Layer 3 of a small transformer language model trained on English Wikipedia (15 layers, counted from 0, width 64).
A neuron's activation on a vector x is GELU(weights . x), where the dot is the dot product.
The model reads these tokens: " the" " H" "erm" "è" "s" " Bir" "kin" " hand" "b" "ag" "." " After" " separ" "ating" " from" " G" "ains" "bour" "g" " in" " " "19" "80"

The vector x that enters this layer's MLP at each token. A number n stands for (n - 128) times 0.026.
0 " the": 146, 79, 123, 131, 147, 88, 181, 202, 126, 165, 177, 96, 104, 72, 115, 121, 93, 130, 158, 161, 114, 178, 110, 62, 120, 142, 126, 86, 165, 199, 93, 129, 162, 60, 70, 137, 201, 77, 192, 149, 160, 150, 120, 188, 85, 211, 64, 140, 138, 102, 127, 147, 121, 182, 138, 99, 132, 74, 93, 111, 122, 72, 112, 111
1 " H": 134, 146, 125, 100, 188, 88, 186, 216, 104, 161, 155, 92, 97, 105, 108, 137, 116, 124, 122, 141, 93, 146, 154, 26, 143, 127, 120, 112, 190, 199, 116, 107, 171, 46, 95, 168, 193, 84, 188, 97, 163, 120, 89, 169, 124, 178, 70, 134, 143, 84, 125, 119, 136, 185, 152, 102, 156, 56, 124, 110, 124, 74, 113, 123
2 "erm": 175, 113, 136, 83, 154, 59, 212, 192, 92, 183, 152, 112, 106, 115, 88, 166, 102, 138, 140, 131, 112, 113, 117, 37, 132, 135, 182, 71, 200, 184, 95, 107, 183, 48, 132, 172, 199, 95, 158, 115, 147, 112, 112, 174, 111, 116, 66, 138, 166, 120, 136, 150, 122, 160, 163, 86, 128, 85, 120, 111, 155, 62, 105, 109
3 "è": 141, 116, 148, 105, 172, 81, 197, 201, 125, 168, 169, 93, 109, 108, 82, 129, 152, 144, 140, 111, 102, 173, 102, 19, 147, 144, 165, 70, 186, 183, 74, 135, 171, 38, 100, 141, 178, 83, 152, 164, 130, 109, 89, 188, 99, 165, 85, 161, 176, 83, 111, 145, 123, 151, 162, 81, 100, 125, 142, 99, 142, 81, 130, 94
4 "s": 129, 128, 172, 96, 165, 72, 193, 200, 86, 145, 141, 106, 122, 117, 88, 154, 113, 100, 152, 112, 98, 134, 129, 9, 166, 144, 136, 67, 190, 224, 85, 116, 177, 57, 107, 151, 200, 87, 181, 133, 147, 142, 106, 195, 97, 131, 103, 154, 140, 90, 107, 113, 119, 170, 161, 95, 119, 93, 124, 116, 154, 110, 105, 123
5 " Bir": 146, 144, 133, 103, 162, 91, 168, 209, 126, 171, 174, 102, 81, 118, 112, 127, 121, 133, 116, 105, 132, 145, 158, 25, 111, 123, 154, 119, 193, 204, 109, 118, 156, 29, 108, 159, 192, 106, 166, 141, 155, 122, 74, 152, 117, 140, 59, 133, 185, 86, 148, 136, 104, 166, 173, 83, 170, 80, 126, 95, 118, 38, 127, 109
6 "kin": 166, 109, 155, 91, 157, 84, 172, 174, 124, 138, 181, 136, 91, 127, 83, 158, 127, 130, 158, 80, 98, 124, 125, 20, 129, 133, 170, 80, 220, 209, 91, 119, 164, 57, 106, 169, 176, 100, 131, 134, 146, 109, 88, 187, 114, 128, 70, 158, 164, 91, 152, 155, 107, 172, 156, 87, 174, 71, 138, 88, 133, 79, 119, 101
7 " hand": 124, 122, 137, 96, 179, 89, 197, 201, 106, 198, 193, 122, 95, 122, 81, 175, 104, 149, 135, 80, 110, 138, 107, 31, 145, 144, 134, 73, 136, 196, 107, 124, 161, 47, 107, 138, 194, 94, 193, 138, 136, 149, 100, 181, 86, 137, 93, 131, 157, 120, 91, 124, 115, 178, 121, 75, 146, 85, 120, 127, 172, 74, 145, 103
8 "b": 152, 135, 143, 94, 166, 61, 201, 184, 108, 158, 152, 111, 108, 123, 77, 149, 129, 118, 139, 111, 111, 125, 157, 28, 141, 140, 136, 76, 218, 189, 88, 114, 136, 68, 160, 154, 190, 108, 191, 107, 173, 129, 83, 178, 99, 115, 57, 158, 173, 96, 78, 124, 125, 179, 147, 82, 136, 96, 146, 114, 160, 63, 106, 113
9 "ag": 156, 121, 153, 65, 174, 67, 184, 185, 118, 165, 142, 109, 124, 105, 82, 136, 110, 120, 159, 109, 106, 116, 103, 29, 143, 125, 171, 71, 220, 190, 87, 155, 158, 40, 130, 181, 184, 100, 153, 122, 158, 115, 102, 189, 115, 115, 73, 143, 195, 103, 102, 128, 106, 160, 169, 68, 105, 121, 150, 113, 147, 94, 117, 128
10 ".": 119, 128, 152, 113, 181, 47, 192, 201, 96, 168, 144, 122, 84, 79, 80, 153, 113, 96, 165, 102, 98, 161, 146, 62, 162, 158, 144, 85, 200, 190, 100, 134, 155, 71, 105, 163, 177, 78, 182, 118, 153, 125, 113, 204, 77, 178, 107, 148, 164, 83, 87, 115, 126, 160, 144, 73, 136, 85, 144, 91, 155, 80, 129, 91
11 " After": 117, 132, 171, 105, 200, 82, 195, 177, 126, 169, 123, 99, 117, 100, 59, 128, 118, 99, 174, 103, 119, 144, 96, 45, 175, 138, 162, 95, 147, 194, 111, 123, 146, 38, 90, 153, 180, 62, 184, 174, 171, 130, 122, 171, 124, 155, 91, 135, 190, 85, 119, 100, 115, 175, 131, 89, 149, 67, 85, 138, 133, 83, 148, 109
12 " separ": 160, 103, 154, 82, 156, 83, 181, 177, 105, 169, 179, 107, 83, 123, 104, 130, 127, 132, 146, 101, 126, 132, 118, 36, 137, 167, 173, 64, 135, 194, 96, 156, 163, 28, 98, 150, 205, 125, 162, 136, 131, 130, 136, 180, 65, 120, 67, 138, 146, 102, 108, 144, 117, 169, 178, 69, 143, 100, 146, 110, 158, 43, 152, 120
13 "ating": 140, 126, 156, 87, 171, 84, 179, 175, 130, 142, 145, 123, 96, 117, 74, 146, 107, 94, 193, 88, 74, 139, 69, 41, 162, 161, 129, 82, 174, 187, 93, 124, 199, 38, 116, 169, 201, 99, 174, 153, 149, 140, 115, 221, 103, 147, 89, 133, 153, 89, 101, 112, 129, 152, 151, 67, 133, 105, 144, 108, 153, 117, 114, 106
14 " from": 147, 117, 173, 94, 187, 73, 167, 185, 135, 143, 155, 109, 106, 114, 77, 125, 119, 90, 184, 112, 127, 160, 97, 58, 178, 154, 152, 93, 196, 197, 129, 117, 162, 26, 112, 156, 192, 93, 175, 164, 170, 130, 111, 188, 98, 158, 83, 136, 132, 94, 99, 96, 106, 160, 141, 69, 178, 68, 91, 113, 128, 66, 129, 103
15 " G": 128, 170, 115, 79, 171, 91, 171, 212, 95, 171, 127, 119, 86, 109, 112, 132, 111, 117, 133, 135, 98, 141, 169, 23, 152, 123, 138, 117, 191, 187, 105, 146, 162, 11, 90, 169, 179, 99, 186, 108, 156, 112, 121, 188, 151, 163, 93, 153, 171, 63, 94, 106, 147, 169, 151, 73, 147, 92, 119, 105, 116, 83, 121, 117
16 "ains": 124, 159, 177, 78, 154, 87, 191, 181, 116, 169, 142, 106, 103, 141, 96, 153, 93, 105, 158, 88, 95, 136, 86, 23, 147, 169, 138, 62, 182, 218, 81, 130, 188, 46, 78, 164, 185, 101, 169, 146, 137, 139, 125, 200, 101, 112, 92, 141, 158, 75, 115, 121, 139, 148, 154, 99, 135, 101, 122, 111, 164, 105, 123, 112
17 "bour": 144, 109, 175, 85, 179, 85, 185, 138, 149, 138, 166, 124, 86, 132, 95, 136, 118, 133, 160, 62, 88, 146, 114, 39, 140, 150, 148, 63, 184, 180, 90, 131, 177, 39, 112, 164, 180, 120, 175, 146, 163, 142, 115, 204, 97, 143, 51, 163, 166, 91, 140, 122, 129, 160, 165, 83, 151, 90, 133, 80, 131, 64, 116, 109
18 "g": 140, 128, 159, 89, 166, 81, 182, 195, 87, 144, 146, 131, 102, 120, 99, 146, 120, 96, 152, 110, 111, 137, 148, 30, 142, 145, 124, 81, 220, 178, 76, 144, 149, 28, 113, 162, 172, 116, 185, 116, 150, 123, 108, 213, 112, 125, 81, 177, 187, 81, 71, 130, 133, 173, 152, 80, 116, 92, 144, 106, 148, 83, 112, 114
19 " in": 140, 110, 172, 96, 166, 70, 162, 200, 110, 149, 140, 106, 111, 111, 76, 137, 132, 67, 167, 117, 108, 149, 99, 68, 169, 163, 158, 90, 196, 192, 98, 136, 140, 20, 121, 168, 190, 109, 185, 168, 154, 132, 114, 183, 98, 148, 88, 153, 156, 87, 90, 102, 112, 170, 158, 68, 173, 86, 87, 122, 142, 63, 134, 101
20 " ": 145, 147, 122, 95, 161, 81, 173, 205, 133, 149, 170, 89, 64, 114, 45, 140, 111, 109, 136, 100, 112, 162, 133, 66, 169, 131, 150, 95, 185, 181, 114, 110, 181, 36, 105, 163, 206, 119, 193, 105, 155, 188, 129, 191, 72, 158, 94, 146, 168, 95, 91, 119, 127, 141, 157, 76, 154, 80, 112, 115, 132, 70, 123, 100
21 "19": 147, 131, 145, 96, 155, 66, 179, 203, 138, 144, 147, 95, 102, 93, 67, 151, 91, 103, 167, 60, 112, 125, 101, 75, 155, 125, 149, 143, 169, 204, 104, 103, 185, 56, 128, 198, 183, 121, 174, 117, 176, 125, 107, 207, 94, 152, 66, 146, 186, 94, 110, 120, 98, 167, 161, 67, 119, 120, 128, 117, 130, 61, 123, 106
22 "80": 159, 116, 143, 83, 176, 72, 189, 183, 111, 158, 156, 123, 98, 107, 86, 173, 90, 104, 152, 52, 91, 150, 117, 56, 137, 140, 134, 113, 183, 196, 93, 115, 186, 73, 114, 175, 176, 131, 192, 98, 172, 122, 118, 203, 99, 152, 68, 156, 170, 108, 71, 144, 101, 162, 147, 63, 167, 101, 131, 107, 128, 79, 115, 109

Each question shows the input weights of one neuron of the MLP. A number n stands for (n - 128) times 0.0072.

n300: 125, 145, 113, 115, 157, 140, 170, 97, 144, 184, 157, 114, 171, 132, 164, 146, 132, 130, 93, 161, 115, 139, 120, 148, 91, 119, 71, 144, 120, 143, 137, 119, 110, 106, 141, 114, 132, 80, 105, 124, 109, 107, 121, 130, 119, 111, 116, 95, 166, 124, 167, 149, 120, 135, 177, 117, 110, 116, 120, 144, 69, 166, 98, 91
On which token does it fire most? 5 " Bir"

n24: 121, 152, 108, 130, 130, 102, 130, 167, 121, 127, 170, 178, 186, 70, 148, 74, 196, 126, 136, 80, 133, 116, 180, 175, 146, 87, 154, 118, 159, 122, 50, 96, 114, 184, 82, 130, 109, 140, 135, 173, 150, 175, 161, 115, 163, 124, 136, 72, 140, 129, 88, 105, 139, 128, 120, 104, 75, 98, 152, 108, 128, 138, 144, 119
On which token does it fire most? 10 "."

n124: 126, 85, 171, 149, 105, 123, 121, 133, 119, 137, 163, 150, 149, 128, 167, 115, 150, 137, 138, 114, 81, 123, 188, 132, 101, 130, 110, 113, 97, 141, 140, 115, 159, 162, 151, 110, 170, 104, 134, 129, 163, 115, 90, 59, 155, 106, 133, 110, 138, 110, 112, 87, 149, 99, 159, 109, 135, 125, 100, 127, 113, 133, 198, 83
On which token does it fire most? 5 " Bir"

n167: 124, 128, 166, 77, 184, 115, 131, 111, 158, 118, 142, 200, 130, 108, 138, 118, 156, 127, 123, 60, 132, 67, 138, 182, 145, 129, 80, 96, 104, 113, 134, 116, 53, 140, 53, 113, 155, 151, 162, 161, 155, 134, 140, 88, 153, 118, 80, 151, 124, 177, 158, 138, 189, 76, 162, 85, 149, 121, 137, 117, 138, 138, 113, 145
On which token does it fire most? 17 "bour"

n249: 124, 164, 104, 139, 170, 117, 170, 99, 94, 158, 149, 133, 194, 121, 142, 109, 144, 62, 121, 103, 97, 111, 92, 66, 108, 142, 168, 171, 112, 89, 141, 135, 60, 96, 115, 98, 109, 123, 73, 92, 141, 182, 179, 164, 137, 141, 122, 144, 72, 162, 196, 136, 125, 141, 131, 156, 132, 130, 113, 123, 151, 111, 155, 116
On which token does it fire most? 11 " After"

n255: 142, 105, 154, 139, 128, 135, 140, 140, 147, 184, 129, 157, 124, 173, 137, 124, 131, 108, 100, 115, 91, 114, 162, 97, 113, 115, 133, 130, 120, 71, 160, 83, 98, 135, 127, 178, 141, 135, 145, 114, 143, 106, 104, 143, 126, 109, 116, 101, 90, 148, 153, 137, 154, 116, 159, 141, 110, 169, 105, 97, 101, 139, 139, 93
On which two tokens does it fire most, strongest first? 2 "erm", 5 " Bir"

n243: 79, 145, 122, 137, 148, 84, 138, 111, 138, 116, 165, 141, 163, 120, 155, 152, 146, 97, 130, 163, 129, 138, 110, 144, 120, 123, 191, 165, 131, 123, 97, 130, 152, 123, 116, 100, 161, 108, 96, 82, 135, 137, 115, 150, 118, 87, 134, 114, 105, 141, 123, 119, 105, 121, 136, 133, 145, 114, 150, 145, 116, 128, 102, 134
On which three tokens does it fire most, strongest first? 2 "erm", 4 "s", 9 "ag"

n19: 149, 126, 139, 153, 142, 125, 101, 143, 110, 111, 143, 150, 151, 138, 122, 108, 123, 119, 138, 140, 128, 106, 126, 130, 162, 138, 141, 167, 141, 129, 133, 114, 138, 128, 107, 125, 108, 109, 147, 94, 123, 150, 148, 120, 126, 115, 138, 130, 145, 126, 117, 106, 139, 129, 99, 111, 115, 128, 139, 119, 134, 132, 85, 148
On which token does it fire most, and how strongly? 18 "g", at about 0.19

n314: 113, 140, 164, 154, 133, 171, 75, 92, 143, 164, 157, 143, 173, 128, 137, 122, 163, 104, 116, 90, 102, 116, 168, 134, 135, 85, 165, 130, 128, 99, 136, 113, 171, 137, 141, 78, 147, 138, 86, 193, 72, 127, 136, 130, 114, 106, 103, 100, 134, 118, 133, 134, 151, 114, 150, 113, 147, 69, 195, 109, 98, 104, 128, 117
On which token does it fire most, and how strongly? 6 "kin", at about 0.044

n197: 110, 145, 181, 148, 120, 151, 119, 107, 129, 142, 117, 95, 135, 151, 144, 197, 85, 133, 140, 147, 149, 126, 126, 174, 107, 106, 97, 114, 117, 107, 159, 83, 127, 135, 163, 146, 144, 89, 121, 133, 106, 120, 137, 135, 75, 119, 114, 160, 150, 95, 137, 166, 86, 141, 127, 136, 139, 112, 140, 87, 66, 98, 119, 144
On which two tokens does it fire most, strongest first? 21 "19", 5 " Bir"

n108: 115, 112, 124, 130, 154, 128, 155, 176, 140, 108, 121, 154, 168, 144, 131, 138, 87, 104, 155, 108, 118, 136, 162, 172, 99, 118, 136, 165, 108, 106, 102, 85, 139, 125, 101, 124, 126, 114, 111, 118, 136, 196, 112, 132, 123, 144, 128, 109, 58, 129, 173, 135, 64, 172, 178, 103, 68, 130, 96, 132, 99, 149, 132, 149
On which three tokens does it fire most, strongest first? 0 " the", 21 "19", 4 "s"

n195: 134, 97, 151, 127, 164, 94, 113, 114, 110, 146, 144, 91, 120, 153, 133, 132, 124, 133, 153, 150, 120, 107, 163, 89, 119, 131, 94, 127, 118, 136, 152, 107, 145, 152, 112, 136, 154, 80, 126, 135, 92, 118, 138, 92, 160, 140, 135, 127, 141, 141, 130, 173, 116, 136, 147, 114, 118, 156, 101, 146, 152, 117, 113, 133
On which token does it fire most, and how strongly? 2 "erm", at about 1.5

n302: 119, 136, 132, 150, 162, 90, 104, 130, 123, 122, 123, 124, 126, 112, 122, 102, 144, 148, 127, 120, 123, 127, 104, 132, 129, 130, 115, 131, 154, 117, 132, 115, 153, 143, 125, 82, 146, 124, 132, 128, 131, 156, 136, 142, 169, 92, 145, 129, 125, 141, 135, 131, 120, 161, 120, 122, 113, 128, 148, 154, 138, 73, 122, 121
On which token does it fire most, and how strongly? 8 "b", at about 0.67

n207: 144, 174, 132, 141, 130, 111, 115, 118, 111, 146, 137, 127, 138, 51, 132, 167, 124, 129, 136, 124, 116, 143, 107, 76, 117, 136, 138, 206, 169, 71, 67, 124, 108, 120, 130, 59, 167, 123, 85, 100, 153, 172, 144, 109, 123, 132, 128, 161, 74, 135, 171, 150, 117, 112, 156, 125, 129, 148, 128, 142, 169, 129, 106, 137
On which token does it fire most, and how strongly? 2 "erm", at about 0.44

n204: 129, 170, 128, 156, 159, 141, 122, 117, 163, 110, 145, 118, 161, 140, 133, 165, 110, 136, 141, 98, 103, 159, 113, 61, 45, 107, 152, 150, 152, 75, 188, 63, 126, 141, 160, 108, 128, 149, 123, 121, 148, 137, 122, 160, 103, 92, 141, 122, 107, 116, 112, 112, 112, 145, 106, 150, 125, 131, 101, 129, 148, 128, 123, 155
On which three tokens does it fire most, strongest first? 8 "b", 22 "80", 7 " hand"

n229: 122, 93, 165, 116, 164, 114, 141, 145, 112, 92, 66, 133, 143, 156, 109, 129, 133, 146, 140, 139, 97, 128, 150, 167, 124, 174, 121, 144, 112, 110, 141, 146, 124, 131, 134, 152, 125, 137, 103, 135, 167, 110, 141, 112, 112, 140, 116, 111, 115, 125, 134, 138, 91, 158, 95, 150, 108, 113, 108, 131, 128, 74, 156, 152
On which three tokens does it fire most, strongest first? 11 " After", 19 " in", 14 " from"

n160: 123, 121, 125, 121, 155, 101, 127, 128, 118, 127, 142, 139, 138, 123, 129, 114, 142, 112, 168, 146, 108, 144, 164, 115, 135, 94, 144, 114, 119, 114, 143, 111, 114, 137, 133, 131, 161, 109, 120, 136, 135, 103, 110, 113, 131, 128, 144, 103, 118, 144, 159, 136, 132, 112, 145, 131, 111, 134, 126, 134, 167, 110, 121, 140
On which token does it fire most, and how strongly? 2 "erm", at about 0.76

n267: 105, 142, 107, 127, 145, 171, 139, 136, 154, 79, 110, 158, 181, 91, 117, 122, 126, 179, 102, 110, 105, 123, 146, 184, 127, 115, 122, 124, 135, 138, 103, 123, 133, 128, 125, 113, 122, 123, 99, 155, 140, 163, 107, 151, 83, 129, 150, 146, 146, 128, 124, 101, 146, 173, 145, 138, 89, 131, 123, 110, 95, 96, 108, 126
On which token does it fire most? 21 "19"

n133: 92, 146, 104, 148, 139, 128, 121, 167, 140, 137, 158, 126, 111, 136, 144, 132, 94, 125, 107, 151, 92, 121, 80, 110, 130, 130, 160, 146, 120, 147, 113, 141, 102, 140, 129, 137, 133, 157, 116, 114, 131, 135, 107, 176, 139, 105, 136, 134, 71, 105, 130, 136, 141, 99, 120, 201, 121, 138, 148, 139, 91, 150, 144, 118
On which token does it fire most? 16 "ains"

n297: 147, 134, 122, 143, 137, 120, 96, 101, 104, 143, 124, 176, 115, 181, 115, 115, 172, 99, 80, 121, 148, 132, 75, 67, 143, 117, 120, 130, 90, 111, 141, 149, 117, 128, 185, 198, 155, 96, 97, 66, 155, 108, 93, 182, 106, 96, 165, 135, 154, 144, 150, 85, 122, 86, 143, 178, 158, 163, 107, 138, 107, 133, 107, 134
On which token does it fire most? 9 "ag"

n294: 95, 153, 104, 134, 157, 119, 84, 144, 109, 154, 149, 128, 141, 130, 127, 156, 119, 193, 136, 114, 85, 130, 98, 143, 129, 161, 101, 110, 138, 100, 115, 127, 124, 114, 136, 130, 83, 129, 139, 154, 90, 145, 162, 106, 116, 126, 123, 139, 156, 104, 131, 105, 141, 127, 109, 124, 125, 132, 131, 136, 113, 122, 125, 177
On which token does it fire most, and how strongly? 7 " hand", at about 0.38

n176: 132, 163, 110, 70, 176, 153, 118, 172, 126, 121, 135, 152, 129, 104, 107, 141, 99, 168, 140, 113, 130, 138, 128, 145, 117, 112, 144, 136, 117, 113, 137, 72, 79, 153, 144, 156, 53, 153, 111, 115, 156, 111, 108, 136, 118, 177, 119, 171, 73, 86, 149, 127, 145, 174, 169, 139, 78, 142, 135, 116, 129, 139, 94, 179
On which three tokens does it fire most, strongest first? 21 "19", 1 " H", 15 " G"

n4: 96, 133, 119, 113, 137, 123, 109, 132, 126, 91, 129, 128, 142, 127, 129, 111, 126, 145, 147, 135, 148, 147, 104, 123, 125, 128, 149, 151, 96, 134, 110, 94, 130, 162, 146, 142, 135, 140, 124, 128, 128, 142, 140, 153, 125, 120, 143, 131, 142, 133, 106, 123, 98, 150, 113, 125, 107, 150, 122, 123, 127, 121, 134, 118
On which token does it fire most? 21 "19"

n223: 102, 125, 140, 93, 113, 133, 106, 111, 105, 168, 148, 152, 151, 154, 127, 98, 118, 130, 142, 125, 155, 78, 172, 114, 122, 131, 119, 109, 99, 147, 189, 184, 159, 154, 106, 74, 152, 180, 70, 125, 105, 105, 169, 110, 160, 163, 135, 99, 96, 131, 85, 111, 157, 145, 137, 49, 141, 110, 119, 132, 116, 133, 128, 106
On which token does it fire most, and how strongly? 12 " separ", at about 0.2

n274: 143, 124, 125, 107, 152, 90, 132, 140, 132, 136, 151, 129, 100, 157, 92, 89, 126, 173, 133, 108, 145, 102, 133, 136, 132, 140, 107, 97, 59, 105, 102, 140, 119, 155, 144, 180, 124, 126, 99, 178, 54, 160, 119, 92, 141, 140, 107, 160, 95, 111, 159, 136, 124, 95, 158, 113, 139, 141, 165, 110, 137, 139, 131, 153
On which token does it fire most? 12 " separ"

n279: 111, 152, 143, 150, 125, 117, 77, 167, 144, 142, 114, 141, 204, 114, 97, 112, 120, 133, 121, 168, 133, 129, 123, 122, 66, 163, 131, 135, 87, 104, 144, 117, 167, 108, 133, 120, 147, 123, 124, 139, 157, 129, 152, 118, 131, 95, 113, 122, 86, 94, 143, 140, 111, 166, 98, 126, 155, 115, 112, 119, 139, 152, 122, 116
On which three tokens does it fire most, strongest first? 0 " the", 11 " After", 14 " from"

n228: 133, 98, 121, 172, 154, 79, 104, 143, 112, 130, 131, 145, 83, 116, 146, 107, 120, 124, 143, 168, 166, 153, 157, 95, 127, 148, 158, 149, 131, 92, 134, 122, 135, 145, 174, 135, 155, 135, 94, 110, 157, 112, 101, 132, 120, 67, 195, 81, 103, 171, 97, 82, 106, 165, 159, 145, 145, 99, 119, 73, 111, 155, 131, 130
On which two tokens does it fire most, strongest first? 14 " from", 10 "."

n37: 151, 139, 122, 139, 136, 105, 106, 134, 122, 118, 156, 122, 133, 113, 115, 97, 149, 128, 130, 96, 100, 141, 125, 108, 77, 118, 131, 148, 129, 117, 127, 139, 157, 128, 116, 101, 144, 162, 129, 128, 123, 151, 141, 157, 156, 106, 134, 88, 117, 129, 97, 128, 139, 151, 117, 152, 107, 147, 112, 109, 125, 171, 125, 117
On which two tokens does it fire most, strongest first? 13 "ating", 22 "80"

n10: 141, 155, 141, 141, 152, 125, 88, 137, 130, 110, 117, 120, 143, 93, 146, 131, 152, 150, 128, 105, 103, 110, 99, 98, 91, 122, 125, 137, 120, 100, 113, 141, 164, 144, 153, 149, 136, 138, 144, 124, 130, 153, 112, 131, 132, 88, 142, 117, 135, 107, 113, 107, 140, 98, 133, 160, 170, 146, 130, 120, 129, 119, 150, 136
On which two tokens does it fire most, strongest first? 13 "ating", 16 "ains"

n58: 136, 97, 120, 96, 123, 124, 114, 99, 141, 103, 170, 148, 81, 121, 125, 114, 77, 173, 135, 172, 149, 164, 93, 105, 116, 150, 114, 136, 109, 135, 132, 93, 118, 149, 121, 100, 174, 177, 93, 145, 136, 132, 142, 139, 165, 136, 152, 123, 136, 150, 142, 121, 132, 119, 120, 136, 110, 139, 112, 113, 137, 116, 154, 118
On which token does it fire most, and how strongly? 0 " the", at about 0.33

n139: 87, 111, 121, 96, 136, 80, 137, 139, 118, 92, 141, 160, 119, 135, 122, 114, 126, 130, 160, 174, 139, 174, 119, 133, 152, 120, 130, 141, 122, 118, 164, 119, 105, 147, 135, 137, 140, 133, 113, 133, 100, 121, 73, 126, 160, 154, 128, 137, 134, 110, 145, 162, 91, 114, 121, 148, 123, 137, 100, 113, 145, 122, 137, 128
On which two tokens does it fire most, strongest first? 14 " from", 0 " the"

n55: 145, 144, 155, 136, 140, 96, 93, 151, 112, 150, 150, 133, 127, 103, 107, 114, 164, 162, 122, 100, 105, 139, 107, 97, 114, 117, 140, 145, 117, 101, 135, 125, 118, 127, 119, 146, 132, 148, 135, 126, 119, 136, 130, 119, 172, 120, 112, 106, 147, 172, 129, 114, 133, 154, 126, 149, 121, 104, 143, 126, 141, 112, 110, 154
On which token does it fire most? 5 " Bir"

n84: 102, 124, 142, 161, 153, 132, 128, 156, 123, 126, 144, 137, 136, 161, 111, 101, 107, 103, 110, 127, 133, 132, 147, 139, 120, 166, 154, 117, 142, 119, 131, 162, 140, 126, 143, 109, 139, 88, 113, 117, 134, 122, 150, 180, 119, 92, 130, 157, 108, 166, 119, 121, 102, 112, 99, 152, 147, 143, 152, 123, 79, 126, 96, 163
On which three tokens does it fire most, strongest first? 18 "g", 4 "s", 14 " from"

n65: 111, 118, 112, 188, 135, 105, 117, 157, 114, 123, 131, 155, 137, 133, 143, 110, 129, 133, 190, 122, 139, 116, 94, 152, 112, 64, 112, 114, 159, 81, 129, 132, 170, 139, 129, 111, 146, 92, 106, 133, 176, 136, 83, 100, 139, 124, 126, 133, 138, 116, 75, 129, 109, 99, 176, 124, 112, 120, 146, 127, 117, 175, 183, 152
On which two tokens does it fire most, strongest first? 9 "ag", 13 "ating"

n211: 112, 130, 153, 107, 173, 105, 84, 141, 115, 130, 138, 159, 127, 118, 105, 115, 142, 135, 139, 71, 153, 128, 158, 128, 118, 95, 110, 128, 111, 84, 100, 111, 115, 132, 113, 125, 136, 111, 169, 158, 113, 130, 176, 135, 158, 120, 141, 137, 141, 134, 169, 141, 92, 112, 113, 114, 139, 141, 112, 169, 137, 149, 138, 127
On which two tokens does it fire most, strongest first? 11 " After", 7 " hand"

n70: 121, 83, 124, 107, 195, 106, 99, 155, 147, 86, 146, 151, 103, 128, 109, 182, 93, 139, 122, 173, 135, 177, 164, 199, 193, 124, 103, 112, 68, 176, 114, 136, 135, 171, 77, 85, 103, 83, 151, 124, 146, 80, 98, 119, 147, 83, 128, 121, 143, 127, 93, 130, 173, 147, 145, 152, 89, 99, 60, 119, 99, 151, 179, 158
On which two tokens does it fire most, strongest first? 11 " After", 0 " the"

n48: 69, 103, 123, 80, 143, 85, 114, 134, 139, 128, 142, 111, 156, 122, 134, 91, 145, 123, 137, 184, 145, 100, 139, 138, 142, 135, 107, 142, 130, 146, 107, 131, 127, 136, 155, 166, 118, 131, 115, 189, 92, 134, 142, 140, 152, 112, 126, 133, 152, 161, 99, 146, 122, 110, 112, 132, 126, 140, 116, 138, 126, 87, 125, 136
On which two tokens does it fire most, strongest first? 19 " in", 9 "ag"

n232: 86, 110, 88, 147, 146, 134, 96, 172, 121, 89, 84, 144, 152, 134, 131, 139, 151, 115, 125, 142, 111, 144, 95, 81, 121, 127, 169, 125, 94, 106, 146, 129, 157, 152, 137, 123, 114, 146, 124, 104, 153, 118, 146, 227, 119, 93, 147, 123, 104, 124, 148, 134, 111, 175, 134, 159, 140, 149, 134, 99, 117, 100, 145, 98
On which three tokens does it fire most, strongest first? 13 "ating", 21 "19", 4 "s"

n60: 105, 114, 143, 82, 105, 126, 105, 83, 121, 167, 155, 129, 135, 111, 101, 123, 152, 128, 129, 134, 143, 127, 175, 97, 78, 115, 147, 125, 117, 102, 124, 80, 110, 178, 145, 125, 164, 146, 120, 148, 145, 161, 84, 157, 110, 103, 132, 144, 124, 111, 129, 137, 145, 124, 103, 107, 151, 151, 110, 179, 122, 149, 137, 147
On which token does it fire most, and how strongly? 8 "b", at about 0.2

n159: 185, 111, 150, 111, 83, 157, 140, 162, 126, 162, 123, 115, 122, 142, 161, 162, 131, 147, 135, 110, 71, 130, 158, 163, 145, 120, 83, 120, 128, 113, 140, 94, 155, 119, 150, 78, 112, 117, 147, 142, 137, 78, 96, 106, 125, 116, 104, 72, 139, 125, 125, 147, 180, 111, 166, 135, 86, 108, 133, 120, 88, 143, 177, 123
On which token does it fire most, and how strongly? 2 "erm", at about 0.11